Layer 13 of a small transformer language model trained on English Wikipedia (23 layers, counted from 0, width 64).
In attention head 0, each number of a token's query or key is one row of weights dot the token's vector x plus its bias. A token spreads its attention over itself and the tokens before it by the softmax of 0.177 times query dot key.
The model reads these tokens: "%" " |" " S" "eat" "s" " |" "\n" "|" " " " |" " Afric" "an" " National" " C" "ong" "ress" " |" " " "17" "," "8" "43" " |" " " "70" "." "22" " |" " " "12" " |" " "

Query weights of the head. A number n stands for (n - 500) times 0.0028.
q0 (bias -0.038): 419 472 529 475 521 621 371 459 514 635 464 393 598 586 566 502 497 386 610 331 642 393 400 564 418 644 467 481 342 567 375 596 342 442 533 468 595 708 620 472 492 399 553 524 547 377 534 644 629 424 639 428 365 689 494 524 477 492 590 379 608 488 418 500
q1 (bias 0.058): 357 630 637 569 647 528 564 599 615 635 185 452 606 374 596 406 262 498 508 441 585 548 504 766 399 401 646 492 607 523 592 407 286 282 276 468 571 460 484 584 512 593 448 596 538 494 668 587 437 501 375 609 435 509 442 515 472 507 428 446 577 481 503 437
q2 (bias 0.002): 578 394 639 397 507 582 507 575 548 478 427 321 818 445 526 424 538 729 545 513 608 373 539 455 468 432 431 448 579 483 424 529 544 446 538 333 352 288 634 620 587 334 527 284 564 418 680 445 464 362 480 614 660 594 386 430 682 570 723 567 383 543 478 439
q3 (bias 0.097): 381 560 665 323 558 437 532 294 479 523 292 435 577 441 600 416 625 645 468 522 496 422 737 484 396 244 574 549 532 423 304 693 567 489 670 350 503 553 355 498 518 511 321 510 484 695 439 593 668 625 512 538 623 448 411 489 602 394 562 523 629 656 371 417
q4 (bias -0.135): 463 397 634 567 662 530 572 583 247 289 489 608 407 595 490 482 597 544 443 487 376 446 623 464 673 666 682 645 608 360 477 537 342 578 559 351 178 484 519 465 269 634 443 269 353 533 423 661 578 563 645 458 563 547 511 465 627 475 502 427 357 426 605 477
q5 (bias 0.099): 387 342 564 523 267 715 599 604 747 358 561 491 636 491 474 497 457 451 530 497 386 350 410 348 528 612 672 393 415 453 701 663 468 761 149 357 505 493 473 540 618 619 373 526 354 379 661 492 374 375 530 554 506 552 386 455 500 416 565 461 554 583 571 633
q6 (bias 0.074): 468 410 490 523 500 523 563 398 352 528 249 492 662 535 660 628 374 311 502 590 542 658 626 469 772 604 631 582 578 696 714 416 203 473 453 642 465 499 579 467 594 589 594 417 426 388 363 25 503 411 667 240 482 637 383 459 345 238 619 545 517 478 621 552
q7 (bias -0.038): 52 463 490 526 429 517 521 474 228 601 741 595 467 495 564 571 395 485 516 620 734 484 487 593 532 443 450 625 464 579 464 390 474 528 428 328 589 386 607 470 511 606 499 513 378 665 626 705 738 527 486 397 449 406 588 452 470 508 394 352 501 474 332 533
q8 (bias 0.036): 453 607 462 309 553 513 417 683 596 485 558 600 319 305 546 393 604 515 576 638 325 714 391 498 470 637 557 424 609 497 422 548 422 509 417 418 360 377 378 346 515 333 435 517 668 630 606 713 577 650 574 303 517 413 427 590 406 461 462 513 293 648 447 516
q9 (bias 0.039): 546 462 508 446 605 187 597 393 514 591 376 662 418 469 234 502 467 261 399 381 675 588 434 688 352 536 256 633 570 444 583 476 425 464 606 350 387 363 455 422 644 616 721 470 598 726 117 570 480 612 638 534 562 561 641 497 534 620 625 633 480 547 304 535
q10 (bias 0.072): 491 422 503 670 622 359 572 731 418 426 310 543 478 318 540 302 677 551 619 491 533 441 569 810 605 627 269 481 386 463 605 245 545 294 286 452 314 352 587 602 560 488 434 509 542 693 335 664 395 447 468 428 426 448 642 534 619 480 631 519 660 524 466 600
q11 (bias -0.066): 380 511 456 386 322 440 542 629 328 597 582 319 537 518 537 410 348 560 627 444 484 678 812 390 682 435 410 522 441 653 531 533 272 326 496 545 401 361 337 594 725 778 530 457 343 534 504 351 480 398 572 527 596 505 473 650 635 312 266 564 706 380 688 583
q12 (bias -0.019): 538 635 575 614 385 765 596 579 511 481 369 519 635 570 309 501 328 475 537 499 336 586 417 571 347 426 495 700 387 278 460 504 552 600 480 472 553 489 501 541 444 444 648 381 548 361 492 486 498 369 594 485 418 610 512 699 330 487 753 390 471 434 630 604
q13 (bias -0.080): 552 344 489 712 484 502 514 392 525 428 544 613 384 613 592 676 458 491 518 656 706 600 667 455 585 510 671 545 366 460 581 603 457 425 254 525 553 282 310 406 489 551 446 490 564 553 438 223 628 421 527 613 349 578 491 490 317 492 429 397 432 679 661 286
q14 (bias 0.098): 441 469 470 375 444 450 389 664 432 586 610 460 405 439 506 630 599 495 348 392 333 457 435 473 447 657 640 636 646 488 417 522 630 438 725 522 492 645 512 550 382 439 322 334 321 351 366 561 627 516 523 856 660 458 488 529 478 588 488 478 514 476 529 566
q15 (bias 0.041): 580 494 418 594 602 768 435 439 411 250 822 426 487 427 309 306 531 619 420 304 618 454 608 575 315 458 423 396 481 492 467 454 396 554 517 698 573 422 489 564 520 437 586 481 446 325 501 548 610 506 557 488 590 580 396 605 589 599 642 614 479 484 403 496
q16 (bias -0.039): 464 537 553 351 502 487 521 662 497 460 510 450 262 430 363 510 560 497 558 725 531 541 475 448 506 489 464 498 422 638 542 609 264 529 754 486 438 395 769 309 557 529 539 138 526 549 498 377 464 406 333 548 509 568 768 485 462 490 549 432 333 805 682 393
q17 (bias 0.018): 693 560 318 418 392 606 420 447 534 428 635 420 495 512 511 603 630 420 395 592 514 658 524 577 553 587 602 409 604 585 386 421 599 483 328 728 480 529 409 471 484 361 505 585 279 563 727 506 740 552 636 283 550 313 314 580 644 521 322 350 411 668 457 239
q18 (bias 0.009): 460 407 482 506 314 655 607 564 299 469 391 315 333 703 499 527 478 448 404 550 679 551 485 566 408 613 638 522 540 540 540 653 384 516 661 557 622 569 353 353 535 510 453 583 490 466 549 391 525 486 498 375 532 548 652 497 527 663 505 500 220 520 380 364
q19 (bias 0.004): 363 477 508 514 473 575 372 450 725 709 474 263 157 387 651 503 755 582 424 521 629 575 564 441 519 622 607 610 615 394 523 683 535 736 368 584 544 397 540 472 450 315 569 334 327 364 609 652 406 567 496 504 592 583 510 369 459 340 322 414 612 326 415 764
q20 (bias -0.020): 689 566 454 464 366 568 614 390 327 450 432 606 620 344 592 593 373 445 753 712 477 552 566 495 315 307 397 376 426 460 540 532 656 494 378 536 444 613 602 303 641 375 528 247 540 607 493 527 487 699 641 538 551 294 551 543 688 537 543 457 357 633 456 371
q21 (bias 0.068): 398 255 467 539 431 551 320 378 372 513 576 579 559 666 404 434 498 579 351 571 495 460 622 400 402 595 616 286 542 502 604 596 260 444 330 491 441 651 550 679 519 506 536 565 649 426 459 541 528 419 463 352 432 560 563 415 581 495 402 437 519 600 651 849
q22 (bias 0.121): 326 384 482 454 394 379 541 726 510 736 699 520 398 385 451 574 460 387 324 691 675 486 630 298 639 506 466 576 466 521 514 423 567 540 529 488 510 489 487 518 506 718 496 594 465 510 480 390 461 647 240 396 466 615 428 644 716 325 377 559 466 436 672 325
q23 (bias 0.082): 600 675 473 419 267 530 653 434 703 216 712 666 454 398 312 492 411 507 619 423 562 288 526 388 630 523 487 495 545 399 482 386 432 366 287 873 580 450 558 383 598 569 658 431 395 679 495 604 356 490 434 585 395 557 670 582 647 355 397 459 274 370 687 770
q24 (bias 0.108): 575 626 577 240 406 413 445 365 431 536 606 724 466 548 651 554 507 464 480 553 605 493 394 507 537 371 573 601 491 518 394 426 506 316 564 359 437 415 397 518 408 483 383 481 623 443 585 434 605 705 426 505 493 549 663 443 585 531 344 596 719 596 558 376
q25 (bias -0.143): 308 357 615 575 669 572 305 407 467 605 510 562 382 549 422 535 387 510 316 606 555 462 565 468 391 544 581 608 582 489 566 751 552 351 468 435 639 381 375 484 594 528 305 482 583 431 581 547 325 471 524 547 480 428 438 524 473 587 282 646 601 576 473 649
q26 (bias -0.103): 819 423 540 414 590 380 469 326 336 435 472 554 406 350 574 412 487 545 712 593 380 554 501 537 349 403 467 569 308 358 577 317 395 659 606 480 457 624 745 541 453 380 534 537 458 564 488 601 570 343 583 459 703 468 427 596 609 611 546 452 561 376 496 600
q27 (bias 0.122): 408 656 795 492 648 334 634 532 606 554 587 519 337 494 643 415 684 473 555 485 541 763 394 506 550 686 513 690 421 567 432 650 334 556 444 444 398 490 336 455 500 348 436 372 530 465 218 206 512 647 422 362 452 455 425 654 657 493 500 689 418 357 387 436
q28 (bias -0.026): 502 404 476 413 484 463 353 502 606 391 598 558 535 506 402 608 421 433 488 670 386 663 579 681 700 260 434 191 420 592 256 495 626 495 515 613 421 717 570 289 688 342 503 449 580 594 813 424 643 606 306 369 315 527 527 417 426 647 622 515 442 462 578 375
q29 (bias -0.084): 607 292 427 402 703 468 438 639 570 615 521 337 494 431 624 623 552 576 352 380 569 512 712 511 377 537 747 388 430 492 629 482 533 429 537 458 354 551 172 491 569 412 438 392 632 503 536 387 652 621 507 561 491 485 496 472 338 559 454 486 560 616 237 521
q30 (bias 0.060): 366 511 413 503 332 538 660 427 566 575 648 377 577 532 531 466 360 509 498 555 538 426 691 518 702 646 456 419 748 540 473 499 519 529 553 479 412 339 676 573 591 490 406 525 276 160 364 515 485 469 372 537 493 468 295 634 589 384 504 536 537 430 579 589
q31 (bias 0.088): 519 539 643 644 514 563 559 618 392 365 550 534 548 509 523 175 403 645 540 628 505 573 604 576 281 584 461 598 699 491 464 457 382 573 671 498 403 341 466 438 138 499 561 556 411 494 447 641 495 500 690 389 473 462 384 582 727 384 484 418 421 218 393 615

Key weights of the head. A number n stands for (n - 500) times 0.0022.
k0 (bias -0.164): 536 592 607 546 586 485 295 533 535 523 594 350 563 597 415 335 620 226 511 518 565 404 471 711 341 512 606 389 403 596 624 659 797 569 356 472 659 687 544 730 495 307 531 508 542 268 520 671 550 648 279 402 370 654 528 466 379 466 484 318 547 356 465 439
k1 (bias 0.173): 398 444 810 443 636 549 488 356 612 634 469 587 893 779 612 252 442 599 460 509 375 349 501 689 315 554 514 498 343 549 678 555 247 535 681 428 393 664 319 589 402 497 409 442 470 130 585 473 417 569 288 424 367 546 390 639 282 352 554 704 631 538 500 599
k2 (bias 0.007): 475 588 413 412 773 391 776 416 425 568 352 422 649 524 359 451 330 530 409 470 573 488 573 580 650 229 400 516 751 270 483 662 312 339 491 414 458 515 780 637 504 499 172 353 743 533 617 585 333 383 432 578 389 551 301 629 453 697 434 611 536 746 334 686
k3 (bias 0.168): 510 752 440 297 505 479 145 320 367 692 598 494 374 429 654 523 331 594 463 379 659 659 613 341 539 437 389 463 830 482 444 788 288 656 606 229 372 416 376 640 800 362 249 232 488 689 572 654 517 591 394 585 419 267 332 482 513 557 699 757 673 620 392 478
k4 (bias -0.158): 298 457 324 788 757 667 504 687 212 514 785 654 506 492 765 465 517 480 637 399 576 398 507 579 597 492 399 483 805 278 432 325 390 481 399 530 395 399 495 419 416 856 657 449 376 650 218 723 734 301 310 437 438 357 359 657 575 426 275 679 235 484 637 556
k5 (bias 0.093): 537 320 325 614 648 592 475 462 625 570 289 168 459 545 641 751 504 474 605 583 477 406 441 236 595 881 771 475 204 201 702 430 334 576 226 468 503 776 475 721 521 583 430 479 586 412 766 394 468 203 528 571 469 821 262 534 493 468 724 421 381 226 597 516
k6 (bias 0.082): 480 542 501 468 371 769 688 456 475 700 840 411 596 732 641 772 292 449 449 533 672 408 529 485 307 452 474 800 469 696 752 259 504 544 480 649 328 409 504 499 900 673 402 511 184 220 415 164 239 288 175 486 424 541 600 611 366 539 549 301 695 431 785 318
k7 (bias -0.014): 140 567 473 424 680 407 273 501 453 398 715 409 433 674 529 440 527 463 161 629 324 520 422 834 797 773 365 398 199 670 227 492 529 562 363 554 593 417 552 544 417 611 686 388 335 415 494 583 580 629 631 315 716 372 389 393 767 509 502 638 502 431 773 446
k8 (bias 0.194): 469 541 565 479 588 373 385 295 542 647 664 446 308 496 678 678 886 714 450 500 482 290 509 617 399 494 733 562 464 317 376 548 575 551 517 521 159 529 587 245 528 412 457 576 515 713 575 592 542 794 585 431 318 642 74 471 364 306 255 599 324 629 439 489
k9 (bias 0.453): 672 577 541 673 546 401 492 430 512 699 368 706 278 378 165 431 713 367 492 422 479 693 532 608 250 636 109 758 526 567 641 352 476 494 374 313 551 257 260 240 385 589 587 441 497 555 125 480 394 847 553 401 680 544 460 504 373 631 674 694 654 824 699 457
k10 (bias 0.219): 512 535 624 668 745 607 558 426 743 500 321 794 311 564 531 121 436 417 351 243 134 730 578 802 90 301 425 629 255 466 533 237 363 336 486 566 363 230 585 675 400 666 508 598 438 578 598 619 420 586 549 460 421 782 475 489 504 358 617 607 725 720 539 612
k11 (bias -0.182): 352 737 798 471 211 507 609 524 398 449 807 490 382 612 457 295 197 389 555 482 612 423 574 470 861 357 609 613 536 463 524 703 325 80 751 584 381 296 323 728 833 797 535 492 416 283 299 320 356 532 522 459 698 797 219 419 743 331 441 607 577 310 469 589
k12 (bias 0.130): 549 380 227 768 321 690 496 586 407 597 436 374 600 768 301 587 566 223 343 364 592 400 303 470 293 773 504 601 353 651 602 452 461 541 577 372 540 657 732 555 437 461 688 730 638 482 342 529 543 424 553 630 411 345 433 462 213 547 598 537 569 173 421 652
k13 (bias -0.310): 495 426 336 729 566 619 397 349 504 407 459 374 485 528 697 670 450 469 551 575 497 605 684 637 737 416 545 371 293 528 626 288 506 572 557 515 393 440 496 648 626 633 384 415 586 700 182 93 543 411 484 355 433 386 861 653 567 308 474 449 501 540 704 313
k14 (bias 0.237): 342 278 364 496 507 753 507 567 645 448 437 598 524 467 540 573 302 545 461 390 265 634 508 421 341 542 554 638 821 564 531 788 509 923 496 600 566 528 535 507 418 443 379 451 367 470 556 730 502 803 496 547 771 379 303 406 479 374 321 370 200 522 311 277
k15 (bias 0.175): 616 380 517 592 579 604 604 675 513 436 584 405 490 498 334 418 582 548 371 419 367 573 522 475 820 421 414 247 567 285 620 671 411 647 220 366 468 308 645 597 375 407 603 711 481 305 332 730 420 533 770 613 215 523 379 611 566 540 666 268 636 480 327 587
k16 (bias 0.050): 636 300 353 419 532 265 537 674 363 669 676 672 230 642 227 475 457 181 625 726 335 595 732 363 577 374 369 691 583 450 542 519 423 471 618 412 265 739 884 377 299 652 640 643 457 469 553 283 656 656 328 435 500 522 620 504 320 379 588 552 346 765 591 287
k17 (bias 0.264): 458 320 421 274 336 360 397 491 486 247 843 544 611 528 718 754 670 703 467 433 323 423 563 467 520 597 623 464 551 451 671 505 434 642 306 856 543 401 615 454 478 258 466 540 218 609 763 405 478 468 768 479 206 404 442 530 628 390 334 52 626 642 594 409
k18 (bias 0.004): 439 419 487 524 316 537 396 473 388 642 650 372 506 618 357 636 541 346 296 967 389 463 401 520 516 533 397 519 645 308 477 340 500 682 609 677 504 516 272 491 621 542 684 555 411 571 332 713 693 621 429 723 451 417 583 516 369 286 321 421 630 644 558 485
k19 (bias -0.145): 310 264 302 517 699 371 472 595 824 448 526 272 203 336 586 545 582 680 548 660 664 307 676 557 303 728 590 708 641 402 275 716 326 652 291 357 449 502 455 481 576 355 391 714 446 376 575 679 679 556 389 154 728 600 595 752 687 503 485 287 518 286 417 587
k20 (bias 0.130): 443 483 174 331 410 435 511 277 297 529 709 260 400 570 269 681 492 434 673 424 313 479 773 389 403 405 506 498 317 438 600 440 721 361 667 406 650 239 627 415 436 425 797 345 641 661 814 429 586 649 606 633 477 269 387 577 563 633 640 737 576 929 452 571
k21 (bias 0.236): 408 252 803 497 607 541 377 493 592 468 581 525 606 393 339 570 846 650 519 590 391 530 467 465 588 471 443 492 383 457 569 666 366 488 324 356 542 394 726 653 586 324 517 631 433 470 407 523 227 54 191 488 644 468 639 368 531 208 862 635 625 522 693 513
k22 (bias 0.270): 397 561 543 320 195 372 584 655 581 439 358 755 318 664 499 506 598 506 476 844 589 578 689 423 630 516 509 606 439 436 633 314 260 416 631 416 443 518 468 514 353 627 422 562 330 617 556 554 365 399 508 323 543 513 471 522 854 442 385 556 403 462 797 266
k23 (bias 0.092): 759 497 365 566 425 409 633 474 336 118 600 808 387 389 303 241 460 464 923 502 325 157 435 602 752 532 732 471 317 388 399 629 429 425 411 204 589 373 552 198 536 668 873 641 512 685 629 376 303 408 476 626 592 545 356 925 550 422 567 540 517 360 640 554
k24 (bias 0.256): 423 561 821 173 496 341 364 510 440 418 654 654 417 599 470 552 642 480 620 373 464 589 428 491 365 225 586 656 623 759 379 475 488 637 489 423 339 520 623 660 632 440 450 162 621 616 504 369 504 425 490 357 584 411 587 565 687 345 555 545 517 825 507 272
k25 (bias -0.356): 449 382 637 572 790 769 402 258 619 597 423 538 661 365 440 580 664 597 428 678 372 573 570 658 607 417 479 628 539 357 330 641 363 433 617 314 658 280 260 540 580 327 468 391 690 449 294 398 630 526 310 504 636 558 710 340 577 506 377 488 411 287 490 499
k26 (bias -0.052): 420 658 392 676 427 578 379 588 537 480 782 531 445 363 369 376 493 676 728 499 492 552 561 547 266 412 495 595 282 602 640 721 736 273 324 577 170 431 576 617 189 441 720 535 457 641 520 526 393 405 564 486 357 422 504 552 460 667 467 544 531 485 101 585
k27 (bias 0.281): 341 781 590 366 642 528 530 501 469 802 476 451 330 336 392 576 510 552 389 489 591 652 529 447 438 378 519 661 515 618 672 202 287 658 398 317 437 411 426 590 758 381 585 658 395 605 304 486 336 797 774 438 283 717 617 876 642 317 291 679 368 491 298 135
k28 (bias -0.083): 604 356 433 118 301 584 398 573 326 579 686 851 584 599 171 647 598 531 244 470 299 469 626 723 451 426 683 343 501 681 106 551 492 383 442 581 434 598 648 424 745 415 298 443 399 595 737 399 355 566 485 813 241 507 608 446 310 610 684 470 350 597 684 232
k29 (bias -0.109): 332 507 539 482 594 405 463 495 762 608 472 534 640 334 536 765 489 428 282 463 359 615 581 478 445 400 784 250 471 292 656 638 530 623 501 587 532 518 396 355 726 493 320 421 479 525 308 653 538 759 464 380 587 369 547 334 518 452 565 541 575 674 383 253
k30 (bias 0.103): 414 523 416 375 324 662 730 469 563 495 466 599 529 501 609 457 359 479 279 493 501 361 668 564 837 534 516 486 650 592 548 601 464 598 512 520 403 425 572 588 334 389 225 626 229 237 723 472 266 484 368 335 592 666 527 678 603 492 362 603 280 336 656 792
k31 (bias 0.405): 206 702 620 745 495 528 358 525 530 563 725 481 523 682 199 228 669 691 415 257 682 613 550 522 545 656 285 606 689 236 592 281 337 626 544 504 329 380 602 511 221 410 557 644 206 658 652 813 614 392 719 520 413 416 125 636 471 330 358 435 775 439 408 656

The vector x that enters this layer's attention at each token. A number n stands for (n - 500) times 0.0055.
0 "%": 527 350 869 350 164 505 477 622 555 561 579 647 407 479 391 316 674 482 389 765 490 672 508 610 299 466 439 606 638 588 559 277 254 764 246 634 386 584 410 702 500 380 537 559 310 489 388 380 254 403 330 491 668 608 804 657 699 209 664 357 555 626 558 281
1 " |": 476 408 790 355 202 600 420 677 562 592 567 660 502 458 666 277 689 352 388 796 534 757 495 610 210 516 560 533 707 628 427 253 368 517 379 651 417 584 476 680 303 328 413 641 269 455 311 298 402 381 429 583 650 575 806 650 583 328 591 364 559 580 389 219
2 " S": 475 280 746 391 142 600 451 436 587 643 537 751 572 509 619 322 594 362 395 854 562 656 492 545 198 410 507 470 675 693 477 268 343 603 246 674 380 650 469 734 399 322 370 567 348 519 310 435 552 532 535 497 637 580 809 532 635 255 557 213 665 567 433 349
3 "eat": 472 360 633 445 146 591 152 435 546 555 692 572 545 419 559 280 706 440 441 612 533 550 531 659 238 564 562 541 610 727 442 272 349 711 253 568 435 554 558 824 344 396 514 425 346 456 444 188 563 394 302 541 667 615 950 559 676 393 511 616 701 577 314 387
4 "s": 448 294 859 416 306 613 402 713 639 517 720 644 562 352 500 424 474 365 304 575 459 573 481 480 305 442 580 574 625 642 329 398 395 596 156 662 415 582 596 865 435 374 391 544 506 322 315 257 680 465 324 507 694 636 866 516 675 320 702 360 625 590 221 317
5 " |": 404 273 784 415 322 634 382 789 555 599 568 674 495 413 731 392 662 264 342 667 545 734 500 540 256 476 649 477 660 609 454 335 328 557 301 591 392 615 591 754 350 370 364 594 361 441 266 326 438 356 351 588 631 587 848 633 632 349 629 444 504 483 424 134
6 "\n": 513 288 746 299 298 591 420 684 580 634 527 603 589 439 610 324 691 360 340 725 485 601 591 559 133 410 527 586 634 501 502 261 404 719 456 732 412 722 610 795 346 427 430 430 269 437 251 375 446 432 394 571 606 562 887 584 700 276 580 418 554 433 402 204
7 "|": 538 420 715 334 181 606 412 671 604 537 522 626 456 375 507 166 626 359 510 761 538 737 530 540 81 487 503 592 749 574 484 321 372 562 314 656 423 571 491 779 351 396 502 631 224 467 316 520 393 356 399 590 700 491 844 641 676 397 600 422 550 437 447 280
8 " ": 502 387 735 416 185 578 420 625 484 492 427 682 590 331 443 89 578 418 509 882 635 572 567 598 119 482 569 604 688 500 530 377 315 517 395 688 452 610 429 627 310 354 563 614 295 475 364 313 498 416 442 498 706 557 830 673 786 291 610 419 582 370 301 511
9 " |": 511 468 740 452 128 691 371 567 542 567 600 540 487 409 632 81 667 422 482 846 579 714 497 617 104 518 515 554 682 656 398 376 337 452 400 575 469 577 393 711 250 354 540 697 265 436 363 415 523 438 419 566 627 572 729 684 552 274 599 444 636 402 354 357
10 " Afric": 399 341 607 406 228 552 291 414 735 448 571 574 597 549 384 240 850 494 348 742 622 613 410 559 242 332 498 368 721 720 536 273 376 644 424 683 446 430 375 797 538 349 419 719 312 457 501 390 486 592 473 505 601 606 865 513 605 197 638 353 662 464 339 494
11 "an": 560 215 684 315 323 564 427 566 830 547 687 577 593 519 454 155 687 432 254 632 562 570 502 590 334 544 434 373 784 583 269 446 382 507 250 809 441 487 392 594 380 476 238 658 356 466 470 398 379 537 325 583 629 484 761 474 778 256 791 358 625 517 461 464
12 " National": 514 206 641 396 257 564 296 481 789 488 481 578 641 390 406 225 722 428 294 703 641 566 428 552 293 501 674 362 772 526 559 317 283 571 301 633 507 412 413 677 458 370 271 705 371 502 519 469 354 492 397 573 579 579 936 596 812 335 610 399 621 554 509 343
13 " C": 476 157 682 339 292 545 383 384 637 545 454 651 665 438 553 216 538 353 350 751 601 652 553 645 300 469 563 440 855 351 545 379 197 329 290 554 411 572 492 566 349 442 381 619 482 444 495 433 468 503 362 501 629 679 971 561 765 228 585 412 620 660 515 540
14 "ong": 495 235 761 512 516 580 346 441 533 524 719 565 741 578 513 123 709 317 331 692 664 461 513 791 199 530 664 524 679 528 434 375 395 452 431 607 429 451 457 639 423 415 520 536 471 460 406 303 308 477 150 442 580 494 877 498 606 137 517 538 731 669 477 353
15 "ress": 479 377 873 420 472 520 368 548 740 408 601 583 653 444 550 233 744 404 205 709 550 437 498 485 336 449 532 424 707 583 473 373 200 698 296 696 448 420 377 722 473 434 448 507 534 325 283 311 576 349 197 589 557 527 909 493 753 432 607 346 755 640 484 349
16 " |": 567 329 786 375 323 540 434 658 610 608 395 693 512 330 711 193 678 308 377 643 563 767 475 602 233 486 562 437 705 576 441 375 268 528 293 503 435 623 491 746 379 367 363 674 457 446 246 342 408 334 377 560 601 562 814 694 662 344 725 546 589 506 375 230
17 " ": 491 424 859 358 318 570 402 664 620 616 340 667 550 375 577 238 600 363 399 801 649 606 556 615 100 370 550 454 607 539 566 301 359 563 384 672 399 701 463 666 436 183 395 591 427 473 365 288 495 545 392 482 528 603 895 633 690 337 604 452 626 537 257 342
18 "17": 331 311 685 386 327 496 324 721 550 671 550 590 574 419 530 218 577 453 344 843 638 629 545 670 59 460 447 392 619 535 586 280 497 513 469 688 449 610 480 789 577 283 411 598 365 561 361 370 517 547 219 472 475 526 908 591 451 421 689 475 654 564 222 359
19 ",": 468 362 702 271 363 503 317 592 690 625 563 663 581 452 527 281 567 362 121 878 396 792 558 716 209 464 429 434 657 507 323 331 316 519 548 832 475 620 462 689 448 361 473 700 379 410 419 408 435 528 324 444 585 486 658 484 629 382 811 458 570 470 341 399
20 "8": 419 382 704 405 205 450 307 609 581 721 611 704 683 420 385 410 738 476 469 687 739 641 578 731 298 439 494 356 731 669 312 293 404 616 547 630 400 712 332 535 547 237 383 647 255 408 308 353 377 319 457 490 523 382 851 674 456 437 644 379 558 405 320 485
21 "43": 398 371 689 292 214 441 438 654 676 652 623 633 643 367 360 419 653 473 213 734 559 617 544 696 347 585 412 378 857 677 468 288 556 446 465 696 552 535 356 593 427 253 364 638 251 482 317 300 219 572 379 586 525 603 818 595 523 532 679 403 572 362 276 453
22 " |": 534 361 693 260 254 497 522 609 693 543 404 771 556 389 636 260 765 360 242 733 476 769 509 701 226 559 547 450 847 580 324 321 382 427 485 671 512 519 329 418 359 296 326 646 337 445 379 389 356 483 420 595 664 524 726 598 557 444 694 463 553 550 440 354
23 " ": 556 506 745 339 190 522 481 576 603 563 329 739 599 408 561 331 651 408 319 798 601 646 612 712 133 467 648 464 795 557 338 282 436 589 518 722 429 634 339 385 496 165 355 561 353 560 377 279 486 559 482 507 546 546 807 617 591 352 561 355 559 465 303 400
24 "70": 398 425 525 263 276 551 325 539 560 669 574 654 596 504 456 310 602 544 251 768 564 657 507 701 174 653 488 368 796 556 413 255 539 465 562 621 424 669 305 461 638 392 403 519 246 589 354 381 537 585 327 545 531 477 947 677 484 439 589 251 728 495 320 329
25 ".": 462 383 691 170 206 453 311 543 523 443 568 716 629 352 465 405 655 343 162 703 283 810 511 711 369 577 669 438 703 533 277 393 505 632 575 815 475 590 375 482 497 351 409 507 303 358 419 461 542 550 370 484 732 458 816 552 509 350 751 399 664 449 428 500
26 "22": 310 317 598 465 230 530 416 829 558 494 661 745 622 354 445 529 675 394 272 591 507 646 444 621 208 668 576 568 840 604 243 359 552 557 382 753 405 676 502 482 699 324 467 620 265 560 317 409 359 432 418 452 609 541 772 514 522 395 643 397 496 306 280 275
27 " |": 455 319 701 321 299 639 540 725 591 464 499 741 524 428 605 430 772 252 214 739 443 757 426 668 162 616 566 572 759 625 318 287 401 502 373 686 541 544 293 316 435 349 468 648 313 441 320 415 430 485 543 599 665 539 749 578 533 387 634 440 539 442 425 265
28 " ": 468 428 719 424 218 584 457 656 510 477 425 696 518 428 564 436 696 263 296 812 545 648 543 672 109 548 700 583 725 533 322 256 432 670 424 716 503 640 327 316 583 247 448 534 364 592 316 314 598 525 571 489 541 538 848 609 611 299 551 314 539 406 382 329
29 "12": 398 375 539 418 227 550 320 703 417 491 623 577 555 507 545 390 658 400 279 819 511 674 581 688 126 591 597 587 655 548 300 216 564 626 385 752 520 594 349 418 686 397 416 558 277 659 309 448 587 498 354 511 477 484 958 671 438 396 547 346 631 445 316 344
30 " |": 412 377 682 286 209 602 382 669 495 414 623 626 471 557 639 429 740 346 202 850 392 772 463 726 239 632 617 490 659 636 196 326 429 455 443 740 540 535 318 442 509 361 467 587 297 514 370 460 563 475 529 605 601 393 777 484 550 317 671 383 625 481 424 244
31 " ": 426 405 711 343 194 606 340 605 411 390 510 630 541 471 583 438 658 329 260 823 515 644 594 749 235 535 744 475 701 574 254 341 413 661 427 747 498 640 337 441 658 269 430 498 355 596 383 352 658 529 556 540 525 465 836 567 651 259 572 234 531 418 421 279

Token 17 " ".
Which token does it look at most? 17 " "

Token 24 "70".
Which token does it look at most? 19 ","

Token 28 " ".
Which token does it look at most? 24 "70"

Token 29 "12".
Which token does it look at most? 25 "."

Token 10 " Afric".
Which token does it look at most, and with what share of its attention? 0 "%", with about 90%

Token 9 " |".
Which token does it look at most, and with what share of its attention? 9 " |", with about 80%

Token 13 " C".
Which token does it look at most? 0 "%"

Token 6 "\n".
Which token does it look at most? 0 "%"

Token 30 " |".
Which token does it look at most, and with what share of its attention? 30 " |", with about 70%